Layer 4 of a small transformer language model trained on English Wikipedia (8 layers, counted from 0, width 128).
Take only the direct path to the model's output, skipping the later layers: a vector added to the residual stream pushes a token's score in proportion to its dot product with that token's output vector.

Output vectors of the tokens that the questions are about. A number n stands for (n - 500) times 0.0019.
" R": 482 611 522 511 687 638 299 575 503 447 586 448 411 532 413 497 415 566 502 489 584 572 552 554 486 503 474 509 518 382 586 401 308 647 562 557 417 593 484 502 525 505 337 584 630 547 502 461 445 583 495 764 668 728 638 482 455 600 503 497 432 568 442 632 371 504 473 521 487 489 360 419 497 410 447 495 603 415 344 447 459 542 596 478 503 357 392 507 497 267 369 511 542 544 432 583 607 355 625 445 536 481 480 603 334 380 498 342 443 587 426 415 477 347 559 481 575 505 467 550 561 556 606 528 534 441 420 627
"se": 544 215 288 491 551 262 242 500 412 530 410 683 425 697 716 449 434 487 613 573 290 570 675 667 475 414 542 307 452 172 621 740 605 505 585 808 658 540 362 719 144 332 910 424 566 504 467 299 883 545 491 145 519 826 676 454 543 507 480 363 527 511 631 787 518 589 452 569 486 655 466 438 474 523 475 572 561 921 638 224 582 508 651 580 517 627 332 367 344 474 664 621 649 476 227 28 261 551 342 383 274 421 443 610 515 657 534 357 286 605 491 317 705 547 401 770 296 638 600 469 568 472 348 160 620 479 411 500
" Un": 386 650 629 679 875 377 432 609 488 580 519 433 336 588 340 466 629 589 330 454 590 539 619 543 530 605 478 508 292 349 475 622 424 623 545 667 477 525 466 565 682 645 473 423 640 501 499 364 454 344 476 618 521 769 583 554 491 448 458 546 508 586 93 671 418 489 368 444 257 397 450 461 530 352 478 581 421 683 398 413 544 354 499 482 485 406 428 530 579 212 496 471 576 568 523 584 571 392 555 454 377 362 214 536 301 600 518 375 515 667 593 526 496 463 562 643 589 377 487 468 456 499 572 499 543 632 594 504
"==\n": 440 75 233 615 350 226 391 584 763 477 510 427 557 316 423 579 654 409 448 318 241 493 792 554 608 548 485 665 297 537 522 552 751 367 650 546 577 415 425 383 436 704 510 488 611 349 646 252 608 652 490 662 377 853 328 394 306 457 758 534 627 558 547 452 278 509 511 531 463 370 622 389 342 467 428 379 581 345 315 336 450 406 301 641 682 661 847 511 465 619 382 383 592 437 699 576 498 548 540 556 570 263 423 384 611 577 608 518 714 528 535 356 244 527 748 398 594 337 748 539 453 644 708 444 536 392 494 646
" by": 595 412 411 549 556 631 793 748 487 568 554 465 365 515 303 524 594 390 429 529 298 535 620 426 495 372 334 682 456 623 648 627 633 415 485 450 422 462 375 482 346 505 460 464 552 501 487 527 564 536 521 642 623 564 617 488 477 581 517 395 595 591 543 426 380 498 603 609 517 439 578 481 381 536 641 404 547 363 411 419 482 418 495 514 414 428 520 302 587 679 469 547 573 503 822 628 414 258 524 432 401 699 492 574 464 424 494 430 567 354 243 347 598 554 354 689 555 488 448 415 298 492 755 238 515 374 665 478
" (": 507 531 507 653 476 611 547 474 546 361 636 473 248 376 396 610 572 564 459 250 510 554 615 635 514 641 661 473 355 378 363 402 465 413 510 587 418 596 453 574 418 265 455 592 587 608 481 566 456 669 574 625 730 557 329 521 646 348 476 546 621 510 402 450 393 405 560 511 515 295 608 344 489 421 415 446 539 408 609 486 440 405 500 434 614 515 433 371 641 473 259 589 416 521 652 574 561 590 769 504 452 587 431 602 488 490 516 609 566 545 468 409 478 575 407 529 498 416 562 523 526 560 591 382 415 560 320 450
" L": 344 495 604 449 501 635 367 355 543 468 593 428 365 561 510 384 374 651 627 513 540 582 515 522 547 595 462 594 492 365 515 389 296 429 643 475 451 551 480 615 573 491 398 517 593 428 414 473 393 662 394 684 650 662 572 676 548 646 490 386 461 621 377 574 380 545 611 542 476 414 420 556 542 412 519 530 559 445 426 366 435 553 529 641 427 455 571 394 545 361 427 428 572 527 454 567 626 318 622 410 535 495 507 608 410 449 487 486 421 618 526 365 500 483 398 465 541 573 448 540 553 523 499 534 510 367 463 588
"_": 403 536 489 604 487 543 716 527 380 483 477 735 562 637 489 378 579 525 327 452 574 151 655 440 491 518 538 547 205 508 440 545 324 554 712 397 430 534 364 481 504 417 667 529 45 494 624 377 558 298 848 563 230 517 313 680 455 281 586 692 422 365 578 800 391 599 487 402 607 259 618 565 334 300 275 518 193 567 417 607 470 517 440 613 586 543 560 539 511 395 404 508 647 520 568 607 451 346 686 655 659 428 428 385 714 598 479 390 669 563 572 749 473 569 474 622 429 519 583 476 511 675 318 542 425 543 529 394
" T": 473 607 690 506 702 524 402 429 690 416 622 503 424 369 319 498 396 560 556 580 559 591 527 684 512 454 533 567 442 487 628 497 394 580 524 617 447 423 510 513 477 416 339 513 604 493 482 553 410 442 502 703 678 677 569 498 706 602 500 451 508 543 404 487 361 545 544 498 424 388 410 435 628 437 479 338 486 413 350 444 487 477 476 580 580 453 467 462 428 289 453 486 538 591 528 554 556 341 625 310 620 380 512 544 350 452 482 357 457 589 448 443 468 402 561 632 492 517 455 510 594 547 608 508 611 384 405 493
" as": 546 418 586 667 760 415 528 429 467 605 549 510 572 442 261 706 576 363 439 483 392 660 552 435 541 427 579 420 577 543 653 353 435 396 433 557 562 642 348 643 541 685 440 454 587 390 697 359 580 516 504 391 808 589 338 416 522 502 481 408 624 531 352 539 472 467 606 552 473 479 500 351 294 457 600 534 492 438 333 488 488 507 470 371 402 474 441 263 510 651 463 506 740 483 533 658 690 309 376 544 493 805 507 613 523 333 491 437 626 506 282 431 571 571 363 493 643 417 504 513 416 557 567 370 441 463 460 471
"%": 712 263 355 558 552 430 558 316 394 567 604 641 759 486 438 378 664 329 543 660 544 455 516 465 559 389 489 622 408 389 475 521 411 375 778 647 515 390 484 256 261 475 536 253 332 617 462 389 481 364 582 329 328 549 360 620 260 782 334 599 492 244 500 726 566 628 273 519 477 626 731 426 394 526 600 816 333 444 426 802 515 579 528 393 638 681 513 453 623 544 455 639 485 313 486 555 560 572 558 675 507 295 470 504 433 740 529 469 689 484 523 475 541 551 397 462 292 484 563 406 323 437 629 484 670 483 376 655
" com": 525 508 441 544 560 413 530 580 297 611 588 444 513 712 446 406 606 425 492 463 594 505 628 558 536 401 574 442 401 317 543 521 531 358 467 428 396 582 453 490 493 410 594 373 652 553 572 278 474 500 505 556 435 483 555 564 489 408 474 529 563 650 388 613 400 338 483 517 490 518 420 496 433 450 533 447 570 446 357 512 439 557 536 509 572 482 533 385 492 457 544 532 667 429 508 572 634 435 570 431 472 560 435 618 581 546 512 539 615 443 498 484 420 460 393 452 711 511 529 456 560 463 660 423 405 492 503 624

Output weights of attention head 1. The head adds the sum of these rows, row i times number i of z. A number n stands for (n - 500) times 0.00041.
o0: 601 288 605 573 499 414 441 403 429 534 419 570 362 542 351 557 417 323 368 373 626 522 689 758 528 379 430 514 301 480 601 390 552 227 380 627 538 660 496 799 415 479 411 179 566 464 604 433 388 436 307 517 255 487 550 600 632 476 706 273 563 369 752 346 406 584 483 499 645 415 398 371 473 593 595 499 605 470 669 704 580 524 456 783 491 461 647 321 606 301 778 399 432 390 567 402 544 555 579 151 697 666 392 697 407 657 421 474 588 545 380 486 372 420 564 432 839 441 507 535 594 480 408 483 682 564 606 373
o1: 810 522 614 546 497 601 306 508 506 520 579 477 395 324 800 533 550 448 308 414 547 548 288 542 420 363 650 468 442 725 465 328 556 294 423 500 573 598 559 761 743 557 297 614 480 541 442 574 440 532 463 425 484 290 557 243 621 467 614 539 459 530 757 332 653 338 353 563 486 566 542 270 587 629 475 380 601 555 579 659 482 705 394 561 395 628 414 610 564 552 572 671 333 422 468 596 379 536 598 301 315 628 681 524 533 426 688 383 498 584 196 521 451 452 465 611 341 285 548 520 863 310 499 363 526 462 621 236
o2: 497 345 527 530 578 497 489 673 414 452 547 543 716 424 373 550 405 426 661 618 399 753 520 341 511 428 338 616 449 644 651 498 627 596 524 661 255 364 362 514 447 533 740 466 505 400 471 444 595 463 403 612 632 475 480 456 502 411 311 538 460 422 495 475 504 618 653 253 362 329 515 539 479 546 557 608 530 377 544 554 356 412 383 594 552 508 633 393 220 632 521 375 868 450 454 448 568 419 312 636 537 753 452 474 455 496 533 544 516 555 321 264 285 594 452 439 666 390 432 572 522 624 358 433 601 459 676 702
o3: 443 640 599 660 644 665 525 662 484 562 464 368 568 380 718 642 551 661 372 376 563 642 615 577 502 382 544 568 509 539 569 585 391 581 379 332 658 501 557 653 631 573 409 724 492 395 700 326 626 449 584 719 561 542 615 423 407 538 575 271 406 617 503 177 600 285 404 195 352 421 582 543 289 602 474 290 648 392 704 527 462 668 418 489 276 626 445 582 585 604 545 478 431 535 520 601 498 566 397 513 307 659 541 598 231 499 793 333 470 427 471 446 244 397 746 443 388 491 666 563 425 385 681 177 427 708 402 401
o4: 344 393 520 603 616 346 669 483 376 385 441 733 439 573 326 519 283 566 349 459 369 525 729 520 455 239 617 464 483 395 598 417 564 420 261 619 237 579 557 652 542 355 373 482 369 410 324 259 633 263 322 716 473 538 550 766 457 428 407 568 599 616 531 189 455 649 672 544 326 318 286 453 574 487 584 495 641 483 363 725 835 351 681 563 760 564 551 567 327 552 421 531 527 338 405 656 621 566 341 541 391 374 793 653 368 547 821 756 286 561 330 669 334 559 549 303 692 529 437 433 689 724 476 459 766 727 399 391
o5: 382 410 490 285 500 422 332 296 612 552 347 545 455 522 669 316 389 694 272 587 493 608 674 556 539 536 803 566 451 658 456 715 696 461 708 520 594 749 728 471 240 250 505 542 726 693 708 491 349 692 377 577 290 387 265 372 251 291 453 408 689 686 487 566 591 653 627 271 426 318 655 642 479 352 432 125 551 548 436 610 675 710 538 400 474 383 360 661 642 461 412 485 410 463 634 452 616 167 431 218 478 304 574 607 564 428 350 554 596 586 371 605 452 392 745 489 410 424 489 793 806 526 236 611 396 613 358 557
o6: 438 478 582 349 525 560 384 535 504 479 493 552 570 532 164 178 300 809 507 682 412 715 282 508 606 552 644 427 380 617 330 480 693 654 680 524 557 433 509 430 165 464 483 600 483 527 378 573 641 342 697 656 457 474 514 169 554 379 344 293 643 407 512 626 413 699 462 380 810 209 639 329 561 612 727 373 630 522 555 637 627 520 476 435 472 452 297 643 682 680 279 468 533 556 484 329 804 375 615 629 665 499 344 546 343 369 262 437 513 413 613 516 420 541 701 507 404 628 222 472 704 530 419 452 622 441 275 439
o7: 591 604 501 322 430 530 512 443 580 465 374 298 336 596 641 389 647 535 402 451 576 604 444 533 660 488 734 355 540 505 470 574 616 315 526 490 638 384 758 778 381 462 567 326 404 481 431 414 388 434 828 492 381 428 425 141 387 430 382 421 285 708 640 657 654 368 252 167 596 284 362 719 625 852 343 391 504 545 445 533 382 666 436 435 399 690 387 475 624 390 559 575 535 379 685 405 487 350 542 387 584 484 431 324 514 654 89 361 719 483 478 727 403 762 369 519 231 557 509 679 565 898 578 408 357 627 429 496
o8: 305 564 556 537 444 485 370 614 636 396 349 521 606 462 430 379 688 518 401 298 393 638 341 685 439 363 541 400 482 441 458 474 598 533 254 629 418 641 654 581 497 668 204 458 619 528 630 624 637 479 400 698 536 320 279 496 509 207 506 516 390 428 364 540 224 472 522 671 642 540 599 473 634 434 578 350 586 387 705 505 375 826 422 710 393 406 328 647 517 726 661 706 287 493 434 458 421 415 671 239 429 622 609 322 433 687 790 407 638 655 572 459 782 427 694 397 343 380 340 456 499 524 474 454 685 669 461 445
o9: 646 270 364 363 475 396 546 442 424 189 655 369 511 542 630 482 582 546 640 554 495 496 299 746 690 487 614 560 528 610 605 331 544 331 688 514 359 577 700 332 324 638 639 332 320 571 539 523 397 248 367 428 300 583 452 699 442 571 373 517 517 409 628 431 546 518 306 427 517 508 245 490 419 814 551 702 577 508 397 623 823 414 195 332 622 674 543 483 319 736 458 755 500 371 572 510 462 566 609 569 719 510 447 421 357 751 488 583 465 331 498 693 441 337 314 455 567 692 277 335 420 552 615 481 478 280 453 443
o10: 420 503 622 126 343 389 538 534 641 516 433 614 382 364 359 515 523 485 723 419 664 447 490 461 471 425 566 454 445 570 358 646 454 556 540 677 529 569 366 643 737 649 432 535 343 543 280 386 396 264 703 521 630 618 569 476 524 418 438 483 458 642 518 705 527 429 548 476 440 354 409 603 380 232 628 648 618 563 600 445 638 554 578 642 290 659 432 590 417 359 426 370 573 577 375 490 510 792 613 459 319 232 460 444 454 439 560 358 589 652 733 287 384 331 646 438 432 369 702 844 435 594 471 678 326 271 509 722
o11: 759 348 541 424 374 506 580 660 653 636 448 304 463 476 411 474 618 461 310 585 393 616 450 451 520 239 392 437 535 681 392 629 363 524 563 516 476 531 530 557 547 591 503 255 521 607 380 459 576 464 416 552 626 315 699 375 454 522 537 413 641 922 432 560 400 401 426 248 486 508 717 377 388 680 631 466 500 353 365 378 534 683 476 346 457 729 560 372 591 542 581 551 770 625 613 415 547 334 383 468 737 452 342 436 369 256 664 499 573 600 644 523 405 508 528 577 736 282 449 383 368 466 600 471 534 587 560 507
o12: 585 420 507 307 622 404 451 469 553 547 592 723 377 559 564 460 42 468 459 611 293 524 554 508 419 550 557 794 547 607 465 752 688 535 515 557 363 613 420 249 369 585 582 274 350 434 511 568 709 424 150 534 517 393 612 384 487 500 517 383 567 486 639 257 414 651 569 601 349 568 499 417 346 586 540 697 643 442 402 480 707 444 549 438 612 577 613 613 487 717 363 436 402 475 510 371 565 641 481 340 557 311 610 602 529 576 615 567 557 369 362 401 499 440 659 517 779 647 693 529 533 354 648 511 525 516 362 624
o13: 680 438 498 394 298 517 542 566 605 558 680 523 575 645 279 530 594 491 362 511 828 500 453 599 604 552 450 264 671 319 338 679 521 350 284 627 569 488 505 530 571 345 322 175 497 299 637 564 506 525 603 477 482 398 581 621 638 538 464 736 375 778 573 640 497 515 297 289 628 613 579 604 466 619 561 392 597 466 535 500 465 862 296 784 424 357 633 524 507 480 547 478 146 257 611 334 349 432 581 264 590 535 658 446 579 522 154 468 492 677 621 460 530 464 203 369 357 528 548 552 289 464 537 644 505 362 621 383
o14: 483 512 521 398 751 466 466 457 570 359 421 563 314 500 382 220 382 601 544 510 528 529 417 485 503 419 261 467 529 379 606 647 688 554 412 558 454 474 711 647 583 483 578 659 749 639 601 567 434 524 378 561 339 423 505 521 586 394 432 579 633 545 512 408 263 412 521 457 388 530 402 297 370 501 369 298 483 353 471 679 489 679 503 564 358 461 815 440 710 396 543 562 465 477 553 523 590 707 487 463 728 687 437 417 492 730 403 480 441 402 528 442 384 496 468 486 667 545 355 650 373 688 808 382 682 453 625 550
o15: 782 379 508 471 517 573 492 663 514 527 645 374 707 483 335 540 661 482 615 559 528 514 488 580 640 360 313 668 592 517 481 467 529 440 268 332 344 597 418 600 573 624 329 504 599 703 398 594 529 463 742 499 379 426 483 541 462 482 543 685 375 198 639 431 433 562 602 692 440 412 538 674 472 540 559 727 601 385 753 677 354 440 283 563 460 461 359 664 634 687 493 370 392 360 463 586 391 504 459 514 374 551 578 299 592 648 615 692 409 448 613 520 539 424 424 528 562 734 511 189 509 527 475 263 302 368 373 476
o16: 608 330 457 158 554 311 418 455 291 621 569 566 674 599 500 582 620 423 218 294 396 587 465 587 506 482 804 565 568 650 347 496 734 413 613 301 335 603 456 553 377 572 504 465 586 414 677 573 464 695 454 521 445 398 486 303 585 331 684 282 539 202 452 483 666 456 507 597 747 215 855 501 488 404 654 546 433 330 530 525 518 596 464 528 370 87 472 538 812 663 561 604 834 484 747 552 446 326 479 480 584 659 444 514 593 615 689 425 436 699 588 562 614 379 577 469 549 487 388 615 513 344 266 567 436 560 384 376
o17: 349 423 163 386 551 527 555 498 518 249 517 496 328 551 474 328 477 540 519 648 640 562 629 374 513 447 653 618 482 489 523 585 377 546 476 609 622 671 455 612 463 496 444 414 515 542 453 509 585 378 368 696 438 389 556 769 724 451 527 548 417 451 556 278 231 453 392 603 351 586 437 535 616 591 518 499 525 536 377 403 645 516 604 504 575 620 784 351 575 456 85 437 400 671 505 655 759 575 678 500 666 426 597 568 469 550 206 171 666 494 226 358 430 526 459 437 666 466 542 399 819 619 720 566 577 532 698 432
o18: 692 555 578 520 479 577 503 486 620 291 630 527 184 493 424 380 781 384 491 426 473 516 519 567 409 489 557 551 497 355 545 478 494 577 601 557 544 342 502 436 457 486 351 707 452 489 602 568 300 627 302 446 546 560 761 637 372 399 610 257 526 643 444 433 501 575 665 765 332 637 435 566 483 440 532 577 423 445 516 505 303 354 349 605 733 468 470 576 657 520 660 488 409 504 536 450 505 520 365 508 454 512 286 601 517 408 525 876 302 573 453 235 622 620 459 580 457 590 592 612 551 390 673 563 585 401 529 497
o19: 540 468 412 364 378 392 589 487 490 458 729 502 387 570 461 586 508 318 759 510 761 553 397 437 633 423 537 538 498 245 367 585 452 334 524 363 728 504 410 462 406 421 631 585 451 509 598 820 429 659 605 602 255 612 284 362 620 87 518 775 456 450 578 412 573 449 676 283 592 505 361 384 508 477 219 516 539 490 664 518 589 550 487 463 369 493 627 461 635 443 377 441 446 610 603 472 537 397 679 252 478 560 441 429 709 477 559 397 553 580 505 533 552 612 471 538 502 626 569 514 610 565 360 659 473 474 398 376
o20: 722 357 559 640 362 378 492 320 532 724 514 429 491 418 692 560 351 370 450 404 460 537 468 673 589 521 598 621 462 424 414 302 422 531 460 302 596 430 687 439 545 361 593 394 449 668 550 539 390 620 358 493 455 612 391 502 653 345 598 607 263 316 487 636 458 415 331 367 677 599 533 383 603 390 543 375 404 488 409 547 519 306 645 576 563 611 343 248 636 465 528 601 545 589 771 438 498 535 854 380 561 643 506 538 578 536 684 408 716 487 661 402 619 443 473 345 454 434 692 229 659 545 457 463 432 537 421 575
o21: 425 333 522 780 427 607 515 183 586 345 416 490 419 552 584 659 288 374 538 503 307 570 823 343 415 706 641 453 472 714 505 460 676 526 358 590 430 497 389 460 485 453 396 453 385 519 526 603 725 880 366 531 520 523 482 778 805 505 426 472 520 362 436 315 524 640 700 764 716 456 593 433 615 588 802 705 416 595 348 387 535 160 303 377 474 392 509 384 533 411 438 256 488 506 533 724 255 752 710 489 682 528 456 372 543 364 341 496 402 520 533 588 486 417 499 326 640 592 464 336 437 279 433 809 371 556 665 497
o22: 603 353 428 428 649 393 720 631 323 554 549 597 485 621 412 537 572 784 315 351 611 326 428 548 537 467 321 28 326 559 352 254 594 369 498 444 154 529 518 501 444 536 667 381 518 416 391 502 521 533 595 453 709 392 551 677 613 512 550 764 561 512 337 333 173 296 454 477 583 603 617 668 773 656 577 375 449 468 606 338 737 560 452 505 715 733 567 423 685 713 432 802 365 572 486 642 323 388 557 478 746 503 837 510 340 492 585 802 624 396 634 650 388 606 399 426 673 333 552 305 444 629 619 340 86 571 292 603
o23: 375 549 557 401 508 643 522 648 470 365 485 610 465 364 326 655 526 344 521 450 752 363 394 691 599 598 544 387 538 380 435 403 459 620 229 529 575 655 573 371 644 651 545 671 222 428 650 499 469 470 614 516 472 471 385 863 718 379 627 689 316 413 519 481 318 542 269 672 449 677 603 814 437 472 599 566 373 379 562 403 533 549 440 553 473 332 331 409 464 545 354 552 387 517 361 594 199 465 583 331 565 400 467 400 503 368 705 321 545 449 518 667 643 385 448 585 555 665 531 421 476 467 337 533 480 562 471 343
o24: 462 621 525 339 435 371 483 600 353 523 317 694 325 469 511 341 600 656 436 587 537 540 751 506 219 394 437 570 497 484 449 442 415 603 492 267 745 208 433 627 617 491 578 514 566 682 553 481 483 353 859 500 326 429 509 224 342 297 674 367 588 431 426 541 506 589 356 212 509 423 464 654 458 494 406 323 468 448 543 713 528 527 726 457 468 484 624 773 519 376 552 652 553 705 707 385 605 317 439 490 555 293 532 309 395 592 395 531 555 576 637 502 657 513 579 646 374 343 385 524 499 637 740 812 582 583 414 507
o25: 558 431 575 619 448 573 233 408 373 312 660 468 441 376 428 256 575 652 844 497 459 519 342 434 424 643 440 446 686 388 382 459 419 488 279 694 680 494 543 582 460 520 561 617 528 597 355 716 616 561 399 469 544 502 496 651 461 542 493 655 82 343 429 492 448 317 518 489 612 420 395 502 551 414 513 784 558 619 605 491 362 650 515 496 536 584 457 451 484 446 525 536 217 530 553 355 453 645 493 350 569 557 441 380 443 339 698 415 326 485 371 545 485 666 666 486 427 510 460 564 638 477 549 619 675 445 815 664
o26: 599 675 526 684 457 543 321 489 443 811 577 312 563 553 735 626 474 506 464 471 447 458 415 564 539 429 365 652 511 627 444 359 294 621 498 229 521 570 567 578 608 418 320 616 536 548 563 548 406 670 524 478 402 436 602 539 615 301 447 573 398 449 469 502 383 679 267 498 607 553 637 325 593 515 601 429 548 517 738 547 303 589 525 482 309 415 354 661 612 621 513 444 441 718 390 684 478 653 403 346 382 333 503 593 567 356 686 411 572 464 500 501 489 395 597 380 552 592 391 304 404 488 478 553 433 696 517 341
o27: 557 291 519 347 638 640 500 363 481 419 422 602 526 543 577 404 259 750 557 445 356 584 659 319 720 721 646 775 501 735 516 842 685 478 559 778 235 505 345 265 536 615 509 257 387 457 595 460 466 617 297 323 523 537 570 790 614 635 315 580 737 497 359 385 665 485 542 483 361 435 506 484 488 508 542 770 516 444 285 374 676 434 299 489 717 527 450 234 417 317 336 463 490 475 523 655 442 548 418 586 720 364 186 646 699 591 432 488 614 535 350 478 271 349 552 387 543 354 600 454 577 385 400 693 458 524 614 581
o28: 619 534 516 592 608 402 438 601 435 601 700 651 408 584 334 413 483 408 234 380 435 470 250 583 431 382 365 562 645 509 719 287 512 463 347 413 576 587 550 706 612 447 141 708 634 495 406 512 474 782 460 546 631 334 571 494 543 558 708 459 328 570 446 694 445 168 517 590 553 805 409 537 722 653 352 438 536 483 543 255 488 595 472 670 570 463 297 474 389 588 768 425 280 337 610 521 98 300 615 356 504 835 582 295 574 526 623 547 537 572 328 380 431 578 573 436 507 278 412 505 305 373 494 298 720 490 549 444
o29: 435 417 394 533 362 462 479 532 588 406 410 437 612 392 464 721 655 741 428 633 604 492 424 600 326 560 496 374 351 518 628 581 453 647 644 516 385 461 285 652 419 504 675 539 464 485 322 709 531 694 879 459 310 351 280 199 559 415 348 548 771 230 423 296 589 476 595 751 591 656 408 317 476 758 404 575 362 493 520 431 605 284 628 392 458 572 351 538 417 650 320 513 443 306 557 709 581 753 405 359 454 307 631 448 588 591 513 541 289 689 526 788 491 569 449 569 284 480 469 255 667 418 386 570 542 876 457 298
o30: 447 443 523 479 127 441 675 594 410 623 330 505 298 401 629 562 463 408 377 521 493 529 613 230 447 631 389 420 513 480 479 415 727 590 345 357 423 415 526 695 461 461 484 664 672 459 442 470 441 667 255 591 470 552 663 383 459 486 614 353 539 576 344 448 467 538 685 678 537 751 352 695 567 436 462 509 639 680 703 271 200 545 416 551 590 618 543 710 392 503 461 555 511 475 457 512 331 653 389 425 413 587 563 626 595 587 307 580 504 545 454 487 436 367 660 340 443 585 495 711 599 497 499 537 396 557 573 448
o31: 285 413 439 478 883 506 559 487 473 525 585 477 427 530 339 527 460 548 549 584 746 594 313 323 674 541 462 477 220 496 513 526 257 770 589 689 501 507 649 406 358 439 712 552 604 399 188 567 559 502 490 643 564 675 450 529 494 477 564 170 616 566 482 607 403 426 449 219 381 362 555 372 440 469 366 627 423 411 514 349 515 551 431 342 228 551 446 303 696 505 253 517 501 642 443 486 586 565 726 657 611 490 409 653 471 516 787 273 422 569 374 339 400 417 619 420 597 719 413 511 498 420 564 629 557 674 565 494

Each question shows a token from some text and the vector z that the head gathered there. A number n stands for (n - 500) times 0.0066.

" se": 520 438 523 611 543 446 375 537 426 596 537 444 527 547 481 572 443 554 534 464 426 614 432 336 509 384 518 559 572 632 709 365
Which three tokens does it push up most, strongest first? "==\n", " by", "se"

"ic": 490 399 572 482 534 453 467 472 459 428 628 628 453 471 435 562 516 450 566 648 714 526 449 506 575 458 572 576 474 494 426 468
Pushed up most: "_"

" T": 524 547 766 667 239 140 688 410 641 768 380 712 544 474 605 731 563 669 165 873 576 617 473 627 525 666 572 589 463 153 633 693
Which two tokens does it push up most, strongest first? " by", " as"

"'s": 449 446 471 446 577 419 537 523 513 481 551 610 506 504 480 522 393 502 475 449 541 487 548 524 531 450 508 503 452 497 528 430
Which two tokens does it push up most, strongest first? "%", "_"

"ol": 496 475 556 507 570 412 500 479 493 418 548 586 495 501 468 563 468 456 544 510 585 515 555 519 501 439 600 558 481 493 445 463
Which two tokens does it push up most, strongest first? " as", " by"

" B": 506 568 722 663 258 44 692 351 604 691 289 695 595 446 618 701 498 709 247 892 616 631 508 627 524 604 613 595 461 219 694 707
Pushed down most: "se"

"op": 437 407 647 568 414 618 642 440 397 396 453 438 524 452 584 520 367 293 679 559 605 438 477 494 525 508 537 510 423 425 480 541
Pushed down most: " com"

" H": 436 624 596 475 325 502 328 330 552 420 569 486 488 518 544 433 314 678 585 793 492 430 350 525 449 554 574 626 403 369 485 602
Pushed up most: " L"

"ain": 423 477 293 477 509 453 337 510 460 407 522 539 516 771 605 511 337 447 551 287 519 447 587 544 420 453 358 671 520 416 526 379
Pushed up most: " com"

"qu": 466 434 446 480 495 472 445 464 406 472 529 481 492 595 521 516 384 523 515 476 471 509 520 545 423 499 482 524 524 477 565 459
Pushed up most: " L"

" r": 343 444 410 531 529 630 528 445 400 555 536 487 565 532 540 493 449 655 621 573 468 438 494 501 543 517 451 504 608 280 772 476
Which three tokens does it push up most, strongest first? " L", " R", "==\n"

"e": 508 444 557 483 534 469 502 492 436 555 594 581 470 504 472 551 476 468 560 439 513 473 522 418 540 432 453 483 499 514 600 436
Pushed up most: "==\n"

"os": 562 547 546 508 513 521 510 466 514 443 450 535 472 570 575 453 418 657 556 554 554 526 398 515 556 523 443 441 532 492 547 493
Pushed up most: " T"

"oc": 428 554 524 457 383 482 459 458 561 352 465 597 612 577 576 479 464 708 579 726 634 426 337 467 476 597 597 624 365 386 571 571
Which two tokens does it push up most, strongest first? " L", " R"

"f": 511 525 597 579 508 472 526 597 410 622 558 483 495 467 476 559 441 655 560 464 405 533 440 496 461 433 446 594 471 590 561 403
Which three tokens does it push up most, strongest first? "==\n", "%", " by"

"ap": 473 503 438 657 501 383 440 667 491 566 423 684 375 420 499 485 247 670 602 359 401 424 451 380 363 436 540 405 475 434 410 759
Pushed up most: " Un"

".": 459 385 489 573 431 411 495 558 454 540 522 574 488 492 597 544 438 547 383 719 690 484 508 560 550 494 422 579 523 277 451 556
Pushed down most: "se"

" |\n": 592 665 476 559 532 633 524 570 513 644 317 492 633 424 865 473 353 755 441 695 505 637 337 462 488 547 545 506 451 793 533 479
Which three tokens does it push up most, strongest first? " (", " T", "==\n"

"igh": 466 508 408 522 387 428 493 478 478 402 626 505 622 658 559 519 592 544 542 614 421 459 475 576 450 331 414 602 518 542 561 448
Which three tokens does it push up most, strongest first? "==\n", " by", "_"

"ed": 456 487 475 518 560 418 468 547 438 530 576 526 501 511 441 567 416 503 474 486 387 534 508 459 537 447 521 486 525 601 645 464
Pushed down most: " T"

"il": 477 424 534 561 590 533 414 557 363 522 467 486 353 672 490 488 501 480 625 505 464 303 478 458 486 413 533 539 499 370 570 592
Pushed up most: " com"

"\n": 633 588 400 389 473 529 560 405 626 485 368 468 577 676 923 485 419 781 664 672 409 810 211 548 425 490 435 491 429 783 397 410
Which three tokens does it push up most, strongest first? " T", " (", " L"

"u": 455 474 502 523 509 462 539 621 494 544 615 503 469 541 537 499 395 505 528 469 382 459 477 496 527 489 505 479 466 472 624 485
Pushed up most: " Un"

"at": 516 681 603 637 620 370 599 441 538 663 571 451 597 575 613 569 492 586 595 613 545 593 399 501 507 603 450 477 455 511 510 483
Pushed up most: " T"

" W": 506 422 608 607 522 278 457 502 564 224 500 588 473 681 481 545 559 413 679 359 452 553 704 541 463 420 459 621 689 319 477 452
Which two tokens does it push up most, strongest first? " by", " as"

"ment": 452 420 527 476 556 415 522 515 457 496 605 594 487 489 506 544 460 565 525 432 569 487 501 519 499 449 429 534 441 488 556 392
Pushed up most: "==\n"

" |": 658 498 685 452 651 279 433 410 736 429 502 605 358 446 408 471 498 737 518 472 682 564 429 557 626 238 476 688 600 347 447 539
Pushed up most: " as"

"am": 496 583 465 590 517 594 526 540 418 574 535 461 405 428 551 437 414 647 574 561 370 392 453 411 448 565 428 438 578 445 502 587
Pushed up most: " R"

"19": 513 444 478 620 386 277 552 421 385 358 614 520 304 419 608 442 386 431 582 337 557 485 494 551 529 492 575 487 602 517 425 491
Pushed up most: " Un"

" o": 625 556 613 462 563 403 546 520 523 470 598 514 519 525 518 568 571 413 528 364 585 354 668 501 521 381 504 596 503 324 466 362
Pushed up most: " com"

"ing": 397 533 519 584 520 436 476 615 494 596 478 496 499 501 547 442 476 485 385 516 400 391 528 524 424 529 539 588 512 358 524 477
Pushed up most: " com"

"in": 357 344 355 454 481 578 345 627 429 512 609 336 360 563 731 435 587 544 285 568 469 588 372 497 321 402 210 613 539 332 558 392
Pushed down most: " by"

"es": 579 555 420 571 451 648 548 765 433 381 665 542 317 575 511 400 586 527 631 525 424 346 309 359 762 416 421 475 436 523 435 537
Pushed down most: " by"

"-": 699 430 546 481 505 659 607 474 443 458 443 593 596 554 572 497 412 497 439 611 462 515 491 345 482 501 560 473 558 528 566 519
Pushed up most: "==\n"

"oun": 506 480 371 669 547 506 527 489 611 410 537 540 461 406 491 501 313 737 562 382 526 496 354 447 358 506 642 423 460 411 366 589
Pushed up most: " R"

"5": 530 475 478 600 373 311 554 438 353 361 579 552 322 429 586 425 385 395 593 355 558 476 521 521 516 482 581 511 617 547 389 493
Pushed down most: "==\n"

" F": 333 477 496 491 425 479 561 512 499 522 590 514 477 426 611 528 470 477 587 430 496 476 480 530 497 575 546 435 483 524 626 514
Pushed up most: " R"

" E": 738 391 349 558 629 507 509 501 491 522 533 550 630 517 682 597 413 661 453 606 551 472 378 412 580 411 531 490 408 587 681 457
Which three tokens does it push up most, strongest first? "==\n", " com", " T"